Layer 5 of a small transformer language model trained on English Wikipedia (8 layers, counted from 0, width 64).
A neuron's activation on a vector x is ReLU(weights . x + bias), where the dot is the dot product.

Input weights of the MLP neurons that the questions are about. A number n stands for (n - 128) times 0.0062.
n5 (bias -0.017): 153, 145, 153, 105, 94, 145, 91, 120, 116, 157, 117, 172, 121, 121, 122, 130, 153, 127, 117, 126, 150, 83, 121, 60, 128, 136, 111, 109, 152, 144, 96, 141, 154, 54, 107, 104, 136, 137, 170, 116, 108, 148, 207, 149, 142, 87, 94, 121, 114, 104, 163, 111, 172, 108, 93, 150, 138, 119, 109, 130, 154, 146, 87, 136
n14 (bias -0.020): 158, 165, 142, 187, 137, 118, 123, 113, 151, 172, 117, 118, 121, 120, 105, 101, 146, 118, 125, 99, 176, 166, 124, 118, 100, 135, 97, 158, 160, 150, 141, 114, 174, 131, 94, 74, 137, 160, 107, 151, 126, 136, 142, 129, 154, 140, 81, 117, 113, 121, 134, 105, 93, 120, 123, 103, 111, 109, 126, 133, 77, 138, 99, 120
n18 (bias -0.037): 163, 121, 143, 122, 94, 122, 91, 135, 109, 168, 147, 108, 111, 164, 90, 134, 120, 110, 133, 167, 158, 97, 135, 106, 100, 104, 81, 121, 105, 170, 107, 82, 168, 171, 135, 111, 113, 154, 107, 84, 168, 188, 149, 93, 128, 74, 136, 129, 104, 166, 134, 149, 154, 131, 97, 136, 119, 137, 130, 139, 138, 153, 150, 138
n23 (bias -0.026): 157, 107, 109, 119, 97, 148, 153, 87, 166, 164, 155, 118, 104, 187, 121, 133, 107, 161, 159, 128, 117, 148, 164, 101, 136, 101, 35, 132, 121, 104, 146, 59, 122, 178, 87, 165, 141, 118, 127, 141, 134, 125, 162, 128, 109, 108, 116, 138, 108, 121, 138, 91, 113, 164, 163, 175, 110, 114, 154, 136, 129, 116, 96, 110
n46 (bias -0.031): 134, 170, 159, 121, 103, 141, 80, 105, 128, 87, 134, 111, 122, 95, 131, 134, 148, 132, 128, 107, 126, 110, 145, 100, 123, 137, 126, 99, 131, 124, 130, 139, 124, 95, 152, 104, 172, 160, 165, 123, 142, 119, 182, 140, 122, 126, 150, 108, 149, 108, 148, 119, 136, 110, 148, 103, 133, 142, 103, 151, 95, 123, 143, 132
n72 (bias 0.004): 128, 138, 157, 73, 85, 179, 176, 79, 130, 120, 170, 99, 107, 153, 149, 146, 92, 151, 191, 84, 194, 140, 162, 105, 132, 161, 92, 124, 91, 172, 118, 150, 131, 146, 80, 131, 128, 101, 127, 147, 172, 122, 122, 90, 164, 136, 116, 134, 92, 88, 164, 41, 117, 125, 117, 90, 160, 125, 124, 146, 171, 120, 123, 99
n82 (bias 0.024): 114, 87, 153, 147, 166, 112, 116, 147, 149, 148, 188, 140, 176, 112, 167, 110, 104, 121, 92, 146, 107, 150, 84, 201, 93, 112, 141, 132, 71, 100, 207, 161, 91, 107, 171, 158, 167, 128, 118, 129, 76, 87, 46, 126, 76, 151, 119, 115, 180, 112, 106, 190, 129, 154, 118, 131, 164, 109, 86, 98, 97, 100, 126, 117
n83 (bias -0.035): 85, 128, 108, 55, 151, 110, 141, 156, 129, 110, 54, 124, 162, 139, 71, 143, 136, 179, 74, 154, 82, 116, 127, 96, 195, 132, 117, 148, 107, 161, 138, 144, 177, 135, 156, 103, 141, 78, 139, 165, 144, 98, 162, 131, 65, 189, 94, 126, 116, 161, 162, 38, 92, 172, 88, 150, 187, 72, 114, 136, 185, 158, 125, 111
n98 (bias -0.006): 87, 122, 143, 91, 109, 154, 97, 127, 128, 124, 78, 134, 93, 152, 131, 164, 113, 92, 81, 150, 116, 152, 136, 143, 88, 106, 125, 107, 115, 167, 106, 116, 128, 154, 119, 132, 134, 45, 144, 145, 132, 140, 56, 84, 120, 117, 169, 174, 146, 215, 141, 140, 125, 97, 146, 141, 161, 109, 160, 137, 189, 149, 146, 94
n122 (bias -0.024): 135, 110, 121, 92, 123, 133, 134, 159, 147, 112, 133, 147, 86, 135, 122, 109, 83, 144, 159, 68, 161, 106, 126, 122, 101, 100, 116, 136, 109, 138, 131, 135, 146, 181, 115, 145, 135, 127, 126, 104, 174, 140, 141, 120, 163, 142, 134, 173, 79, 100, 161, 125, 144, 126, 92, 152, 94, 152, 159, 135, 105, 112, 159, 119
n137 (bias -0.038): 120, 127, 111, 125, 97, 157, 124, 121, 159, 144, 129, 136, 129, 144, 155, 129, 72, 82, 129, 149, 118, 89, 91, 144, 116, 139, 131, 123, 133, 166, 155, 122, 161, 142, 142, 131, 74, 140, 118, 139, 136, 133, 146, 89, 126, 162, 135, 126, 151, 126, 96, 114, 127, 122, 87, 94, 153, 154, 139, 123, 126, 167, 140, 128
n139 (bias -0.031): 141, 105, 167, 128, 158, 178, 99, 120, 108, 129, 135, 136, 96, 128, 119, 126, 131, 105, 148, 125, 162, 115, 193, 183, 126, 166, 146, 98, 153, 91, 149, 128, 147, 99, 149, 142, 83, 54, 124, 113, 123, 156, 62, 92, 138, 77, 113, 157, 94, 93, 140, 111, 103, 156, 178, 145, 144, 110, 132, 115, 130, 88, 108, 161
n172 (bias -0.029): 106, 132, 83, 104, 121, 99, 127, 74, 128, 113, 155, 168, 120, 140, 170, 134, 146, 142, 166, 111, 104, 119, 113, 119, 164, 171, 100, 93, 160, 156, 109, 68, 162, 82, 131, 99, 130, 138, 164, 172, 128, 141, 97, 139, 120, 122, 97, 140, 121, 122, 139, 116, 123, 104, 148, 131, 118, 143, 131, 131, 153, 123, 122, 109
n173 (bias -0.034): 107, 168, 99, 94, 110, 109, 115, 35, 123, 108, 194, 96, 119, 125, 118, 136, 82, 159, 205, 151, 186, 126, 173, 94, 141, 140, 93, 132, 114, 143, 79, 92, 121, 228, 73, 140, 71, 132, 166, 111, 200, 120, 168, 111, 184, 141, 108, 148, 45, 83, 172, 81, 87, 111, 168, 147, 162, 123, 146, 170, 154, 115, 128, 194
n185 (bias -0.025): 153, 127, 101, 138, 137, 128, 129, 58, 145, 106, 143, 105, 82, 141, 82, 127, 125, 167, 165, 148, 183, 124, 155, 134, 169, 108, 119, 150, 108, 146, 127, 144, 120, 150, 139, 170, 133, 156, 109, 72, 143, 149, 169, 81, 121, 102, 164, 119, 73, 135, 135, 141, 124, 103, 154, 126, 106, 134, 179, 115, 131, 92, 96, 125
n207 (bias -0.033): 109, 151, 111, 108, 138, 156, 105, 92, 115, 154, 110, 131, 108, 131, 104, 185, 192, 154, 116, 103, 109, 110, 154, 114, 161, 135, 156, 112, 122, 125, 150, 114, 143, 124, 104, 145, 143, 155, 144, 132, 136, 163, 109, 92, 107, 101, 165, 139, 99, 154, 86, 142, 118, 102, 127, 121, 109, 95, 168, 147, 119, 127, 111, 155
n209 (bias -0.007): 126, 128, 122, 123, 161, 102, 169, 117, 120, 127, 116, 110, 145, 139, 79, 133, 133, 116, 173, 138, 146, 182, 99, 145, 141, 143, 91, 126, 186, 164, 130, 126, 125, 183, 86, 126, 97, 145, 143, 152, 68, 113, 132, 120, 112, 112, 147, 164, 105, 103, 148, 131, 95, 137, 120, 134, 133, 106, 132, 149, 96, 113, 153, 125
n246 (bias -0.025): 103, 123, 102, 68, 99, 98, 134, 104, 223, 122, 108, 117, 89, 140, 105, 147, 137, 161, 109, 104, 127, 108, 124, 123, 107, 129, 140, 67, 161, 149, 138, 128, 129, 188, 122, 161, 120, 171, 103, 102, 143, 131, 177, 131, 131, 92, 165, 119, 124, 142, 110, 154, 122, 118, 123, 133, 84, 121, 170, 105, 138, 102, 161, 153
n263 (bias -0.021): 113, 150, 50, 145, 73, 92, 151, 106, 104, 98, 176, 70, 171, 114, 130, 169, 117, 151, 127, 83, 108, 71, 207, 91, 168, 191, 151, 110, 151, 146, 128, 109, 141, 89, 131, 155, 75, 99, 161, 99, 149, 107, 137, 154, 127, 186, 150, 149, 105, 129, 72, 84, 93, 100, 195, 124, 128, 96, 201, 146, 144, 71, 197, 146
n279 (bias -0.019): 102, 134, 146, 189, 103, 193, 147, 148, 103, 140, 108, 155, 108, 95, 117, 140, 82, 146, 186, 115, 108, 159, 160, 124, 150, 105, 132, 133, 108, 109, 95, 125, 136, 97, 134, 164, 93, 145, 141, 115, 122, 107, 118, 99, 144, 127, 153, 105, 140, 81, 126, 88, 130, 175, 137, 96, 104, 147, 149, 111, 129, 130, 160, 157
n286 (bias -0.020): 118, 157, 125, 137, 112, 148, 171, 141, 164, 161, 130, 147, 144, 104, 113, 148, 149, 142, 167, 106, 137, 96, 125, 153, 153, 130, 92, 123, 101, 133, 109, 90, 117, 133, 93, 153, 153, 129, 138, 119, 122, 142, 128, 93, 105, 123, 92, 110, 74, 120, 138, 170, 141, 136, 142, 112, 119, 142, 130, 159, 139, 110, 135, 79
n292 (bias -0.001): 107, 120, 129, 120, 150, 123, 107, 128, 148, 125, 139, 164, 148, 115, 144, 103, 98, 133, 81, 143, 104, 103, 113, 153, 114, 123, 151, 152, 27, 127, 98, 122, 94, 159, 158, 172, 177, 168, 139, 122, 142, 102, 97, 140, 124, 148, 127, 132, 131, 117, 141, 129, 118, 144, 157, 149, 154, 137, 105, 93, 116, 102, 101, 162
n303 (bias -0.048): 181, 127, 86, 125, 92, 195, 118, 145, 145, 142, 116, 181, 61, 158, 194, 118, 103, 151, 129, 143, 166, 165, 138, 137, 118, 106, 124, 148, 139, 129, 148, 122, 140, 168, 139, 8, 118, 150, 92, 69, 103, 100, 125, 107, 116, 143, 113, 143, 142, 127, 139, 128, 91, 156, 84, 119, 120, 142, 131, 130, 149, 142, 132, 84
n311 (bias -0.033): 135, 120, 86, 132, 111, 135, 87, 146, 108, 108, 129, 106, 81, 188, 112, 100, 92, 117, 154, 95, 195, 143, 144, 77, 137, 108, 140, 135, 133, 148, 107, 120, 176, 162, 132, 109, 127, 160, 156, 113, 132, 155, 170, 72, 154, 102, 143, 131, 81, 138, 154, 112, 125, 112, 135, 159, 146, 101, 130, 190, 115, 143, 132, 175
n314 (bias -0.050): 189, 148, 138, 111, 140, 130, 126, 122, 116, 160, 118, 63, 80, 145, 85, 130, 162, 128, 83, 102, 177, 168, 123, 140, 140, 120, 127, 141, 132, 144, 173, 108, 140, 132, 166, 124, 127, 165, 136, 128, 102, 148, 153, 126, 83, 109, 183, 83, 100, 103, 107, 127, 140, 91, 107, 101, 129, 140, 167, 115, 76, 150, 138, 122

Each question shows a token from some text and the vector x that enters the MLP there. A number n stands for (n - 128) times 0.031.

" Many": 136, 132, 141, 179, 151, 130, 95, 133, 135, 129, 123, 104, 85, 192, 121, 166, 168, 113, 126, 134, 140, 153, 106, 130, 116, 211, 110, 162, 38, 142, 122, 173, 105, 138, 118, 154, 171, 127, 118, 130, 155, 126, 176, 153, 44, 108, 123, 113, 123, 116, 87, 129, 133, 92, 75, 152, 120, 122, 101, 91, 120, 110, 156, 102
The two highest activations, in order: n314, n82

" of": 110, 165, 140, 190, 138, 203, 128, 137, 144, 117, 135, 139, 115, 166, 126, 134, 170, 111, 174, 85, 113, 162, 134, 136, 132, 196, 175, 132, 102, 141, 103, 139, 140, 107, 113, 105, 143, 73, 143, 149, 117, 135, 122, 150, 96, 47, 124, 126, 108, 125, 94, 133, 139, 124, 71, 166, 140, 59, 68, 96, 118, 121, 123, 125
Which of these neurons fires most? n139

"=": 74, 122, 77, 199, 116, 141, 112, 144, 164, 106, 144, 136, 86, 184, 151, 128, 113, 103, 157, 120, 67, 164, 122, 137, 140, 151, 150, 146, 102, 118, 135, 155, 107, 160, 63, 144, 198, 86, 134, 137, 145, 131, 118, 184, 105, 95, 126, 153, 113, 98, 118, 123, 147, 137, 161, 144, 103, 66, 72, 99, 149, 155, 121, 132
Which of these neurons fires most? n23

"The": 118, 148, 119, 170, 141, 124, 76, 155, 140, 86, 143, 98, 111, 176, 128, 162, 120, 96, 141, 128, 140, 141, 132, 150, 137, 195, 154, 130, 50, 147, 135, 175, 108, 132, 111, 116, 179, 135, 133, 114, 159, 136, 150, 158, 59, 69, 136, 98, 116, 129, 113, 170, 132, 65, 93, 135, 69, 122, 85, 158, 115, 143, 155, 139
Which of these neurons fires most? n46

" married": 116, 123, 129, 153, 128, 114, 108, 137, 179, 122, 182, 143, 111, 172, 106, 124, 96, 112, 167, 93, 131, 142, 118, 135, 127, 211, 148, 152, 76, 142, 97, 162, 132, 169, 84, 164, 157, 135, 97, 116, 129, 113, 130, 174, 80, 84, 126, 144, 117, 138, 107, 121, 104, 118, 46, 178, 91, 97, 87, 112, 148, 157, 163, 114
Which neuron fires most, and how strongly? n122, at about 1.9

"o": 139, 125, 97, 133, 168, 139, 131, 135, 186, 71, 148, 137, 163, 161, 127, 134, 185, 81, 106, 119, 135, 134, 73, 108, 137, 185, 136, 119, 51, 126, 124, 190, 144, 124, 102, 118, 163, 148, 125, 151, 113, 73, 178, 164, 97, 117, 155, 121, 151, 110, 133, 74, 138, 103, 96, 172, 90, 97, 101, 102, 139, 107, 112, 160
Which of these neurons fires most? n83

" 1972": 114, 142, 86, 173, 100, 150, 91, 134, 168, 117, 191, 157, 148, 182, 204, 124, 143, 79, 128, 111, 117, 146, 108, 162, 108, 191, 169, 159, 106, 152, 69, 123, 123, 87, 130, 125, 142, 117, 137, 120, 144, 128, 104, 206, 113, 75, 134, 123, 115, 126, 113, 101, 129, 107, 79, 138, 112, 100, 87, 115, 125, 125, 152, 108
Which of these neurons fires most? n172

" bands": 106, 78, 157, 158, 131, 129, 117, 159, 136, 132, 132, 107, 126, 170, 125, 151, 114, 66, 117, 115, 134, 149, 129, 143, 122, 218, 154, 187, 51, 116, 100, 185, 100, 163, 92, 113, 175, 138, 133, 138, 160, 86, 105, 186, 101, 123, 125, 155, 124, 133, 112, 109, 114, 101, 66, 137, 111, 106, 118, 86, 128, 128, 149, 148
Which neuron fires most, and how strongly? n292, at about 2.7

" the": 101, 124, 110, 148, 136, 147, 87, 168, 147, 129, 143, 147, 138, 158, 119, 164, 126, 93, 124, 115, 121, 107, 102, 158, 151, 187, 185, 114, 81, 155, 100, 177, 126, 152, 108, 143, 176, 108, 155, 94, 157, 139, 130, 171, 73, 33, 132, 105, 101, 141, 113, 154, 127, 97, 81, 161, 111, 82, 89, 127, 149, 160, 135, 115
Which neuron fires most, and how strongly? n207, at about 1.7

" mostly": 113, 97, 112, 149, 154, 134, 141, 160, 159, 127, 162, 102, 100, 168, 126, 144, 169, 85, 117, 66, 129, 145, 107, 117, 141, 216, 130, 164, 63, 154, 115, 161, 102, 147, 108, 143, 151, 119, 125, 124, 149, 83, 151, 183, 79, 98, 123, 116, 131, 111, 99, 113, 144, 88, 49, 155, 104, 128, 133, 112, 123, 150, 178, 130
Which of these neurons fires most? n314

" 17": 129, 119, 101, 167, 111, 139, 86, 161, 195, 111, 159, 131, 159, 164, 171, 137, 159, 72, 168, 148, 122, 129, 101, 119, 51, 205, 127, 137, 119, 149, 92, 118, 160, 123, 120, 152, 144, 121, 101, 120, 158, 140, 139, 201, 79, 86, 122, 105, 105, 108, 109, 148, 146, 112, 98, 143, 112, 114, 89, 82, 115, 149, 134, 107
Which neuron fires most, and how strongly? n18, at about 1.5

" his": 105, 142, 124, 147, 147, 142, 86, 133, 176, 121, 183, 129, 115, 172, 139, 155, 121, 85, 158, 129, 114, 80, 99, 153, 137, 233, 140, 143, 104, 137, 109, 142, 161, 133, 120, 151, 137, 123, 138, 108, 140, 102, 165, 149, 58, 97, 189, 106, 102, 142, 98, 141, 131, 103, 76, 122, 101, 113, 85, 101, 115, 160, 125, 96
The two highest activations, in order: n137, n246

" to": 89, 113, 133, 159, 133, 197, 130, 177, 170, 139, 143, 130, 127, 137, 109, 142, 121, 76, 167, 78, 133, 144, 89, 145, 167, 186, 176, 116, 73, 154, 107, 165, 136, 100, 78, 174, 181, 119, 118, 112, 117, 167, 111, 165, 94, 98, 108, 92, 121, 104, 144, 114, 129, 127, 54, 157, 111, 100, 109, 111, 128, 123, 152, 124
Which of these neurons fires most? n286

" album": 95, 117, 146, 155, 138, 129, 127, 172, 173, 126, 143, 155, 137, 180, 133, 136, 154, 72, 117, 124, 142, 128, 105, 129, 131, 196, 145, 175, 59, 106, 64, 166, 105, 180, 114, 127, 141, 124, 106, 158, 128, 94, 126, 180, 123, 110, 122, 138, 148, 124, 96, 144, 90, 130, 52, 129, 75, 89, 102, 97, 121, 135, 135, 163
Which of these neurons fires most? n292

" His": 106, 132, 122, 173, 154, 118, 93, 121, 166, 82, 164, 112, 116, 180, 126, 159, 139, 82, 135, 111, 130, 115, 120, 135, 140, 192, 129, 173, 86, 147, 129, 175, 131, 148, 111, 150, 147, 133, 152, 123, 149, 104, 185, 139, 40, 98, 180, 115, 115, 141, 101, 127, 130, 83, 62, 130, 85, 125, 102, 99, 138, 133, 150, 95
The three highest activations, in order: n185, n314, n246

" in": 68, 119, 145, 165, 108, 178, 119, 168, 161, 115, 139, 135, 153, 157, 127, 134, 125, 89, 164, 104, 122, 128, 97, 110, 116, 185, 170, 140, 63, 156, 111, 168, 124, 129, 106, 154, 171, 91, 129, 172, 136, 118, 117, 161, 85, 71, 129, 114, 92, 99, 134, 128, 114, 106, 47, 146, 146, 82, 138, 124, 124, 168, 177, 122
Which neuron fires most, and how strongly? n72, at about 1.9

"-": 122, 147, 147, 176, 134, 80, 84, 152, 143, 91, 154, 113, 151, 139, 142, 150, 114, 92, 113, 118, 152, 139, 123, 110, 115, 154, 174, 163, 60, 138, 106, 208, 170, 153, 96, 121, 172, 102, 135, 140, 141, 153, 158, 159, 88, 59, 110, 111, 132, 87, 144, 147, 162, 98, 103, 157, 105, 113, 66, 107, 111, 162, 133, 107
Which of these neurons fires most? n5

" March": 140, 100, 101, 187, 88, 115, 89, 161, 164, 156, 166, 156, 180, 156, 156, 110, 131, 100, 163, 125, 144, 123, 46, 144, 83, 191, 165, 141, 102, 139, 103, 138, 129, 111, 87, 143, 172, 147, 126, 152, 122, 130, 102, 217, 130, 84, 129, 127, 90, 102, 105, 145, 123, 122, 100, 147, 110, 111, 84, 114, 100, 126, 140, 114
The two highest activations, in order: n82, n292

"s": 115, 153, 119, 180, 112, 121, 121, 149, 170, 127, 131, 123, 122, 157, 124, 154, 104, 93, 126, 81, 122, 101, 118, 110, 138, 202, 186, 138, 75, 154, 125, 179, 130, 153, 81, 133, 147, 130, 123, 122, 134, 57, 135, 185, 63, 107, 194, 93, 144, 146, 81, 141, 149, 106, 91, 175, 117, 113, 117, 93, 133, 111, 128, 118
Which of these neurons fires most? n246

"\n\n": 92, 153, 119, 168, 71, 136, 115, 140, 181, 51, 169, 136, 68, 179, 158, 138, 122, 110, 135, 102, 152, 140, 142, 114, 130, 165, 107, 138, 66, 147, 94, 177, 138, 174, 106, 155, 150, 124, 123, 148, 192, 147, 137, 148, 104, 111, 130, 128, 98, 102, 140, 98, 129, 133, 155, 132, 64, 84, 85, 107, 121, 140, 139, 121
The two highest activations, in order: n72, n173

" a": 115, 125, 130, 181, 128, 148, 92, 147, 167, 144, 149, 95, 114, 182, 108, 173, 86, 93, 125, 83, 86, 123, 72, 134, 138, 183, 146, 149, 82, 142, 128, 173, 139, 164, 115, 178, 164, 97, 116, 121, 177, 108, 160, 170, 113, 96, 164, 111, 135, 101, 121, 158, 119, 104, 78, 140, 69, 116, 102, 104, 123, 158, 130, 99
Which of these neurons fires most? n246

",": 123, 138, 108, 151, 121, 227, 101, 158, 140, 107, 144, 127, 108, 185, 174, 147, 97, 113, 150, 90, 133, 179, 140, 148, 103, 194, 165, 146, 75, 153, 113, 172, 136, 116, 123, 95, 114, 124, 145, 136, 140, 117, 124, 163, 113, 79, 121, 112, 115, 143, 92, 112, 138, 111, 83, 146, 117, 99, 79, 73, 114, 133, 158, 80
The two highest activations, in order: n303, n72

"one": 128, 119, 173, 150, 122, 129, 106, 140, 147, 104, 182, 114, 128, 170, 137, 134, 100, 96, 79, 112, 96, 132, 139, 156, 166, 202, 154, 133, 44, 75, 119, 163, 87, 152, 170, 142, 176, 104, 80, 160, 109, 121, 110, 168, 115, 102, 118, 122, 160, 98, 133, 151, 118, 124, 71, 186, 136, 122, 104, 95, 117, 110, 148, 143
Which of these neurons fires most? n82

" this": 117, 130, 86, 179, 112, 130, 100, 167, 163, 106, 149, 97, 121, 192, 144, 157, 131, 95, 122, 93, 127, 143, 92, 141, 157, 214, 126, 142, 66, 159, 101, 172, 122, 128, 142, 139, 143, 122, 113, 131, 147, 117, 156, 149, 84, 86, 165, 124, 123, 109, 114, 150, 96, 78, 59, 166, 110, 148, 88, 115, 128, 129, 168, 107
Which neuron fires most, and how strongly? n314, at about 1.2

"After": 112, 141, 114, 117, 144, 139, 80, 123, 161, 123, 134, 109, 133, 201, 162, 129, 99, 119, 142, 123, 136, 146, 93, 148, 132, 225, 124, 129, 83, 164, 109, 143, 134, 131, 118, 161, 164, 119, 129, 166, 149, 150, 148, 114, 99, 100, 153, 94, 125, 104, 126, 137, 137, 110, 64, 116, 84, 126, 67, 118, 73, 157, 184, 92
Which of these neurons fires most? n137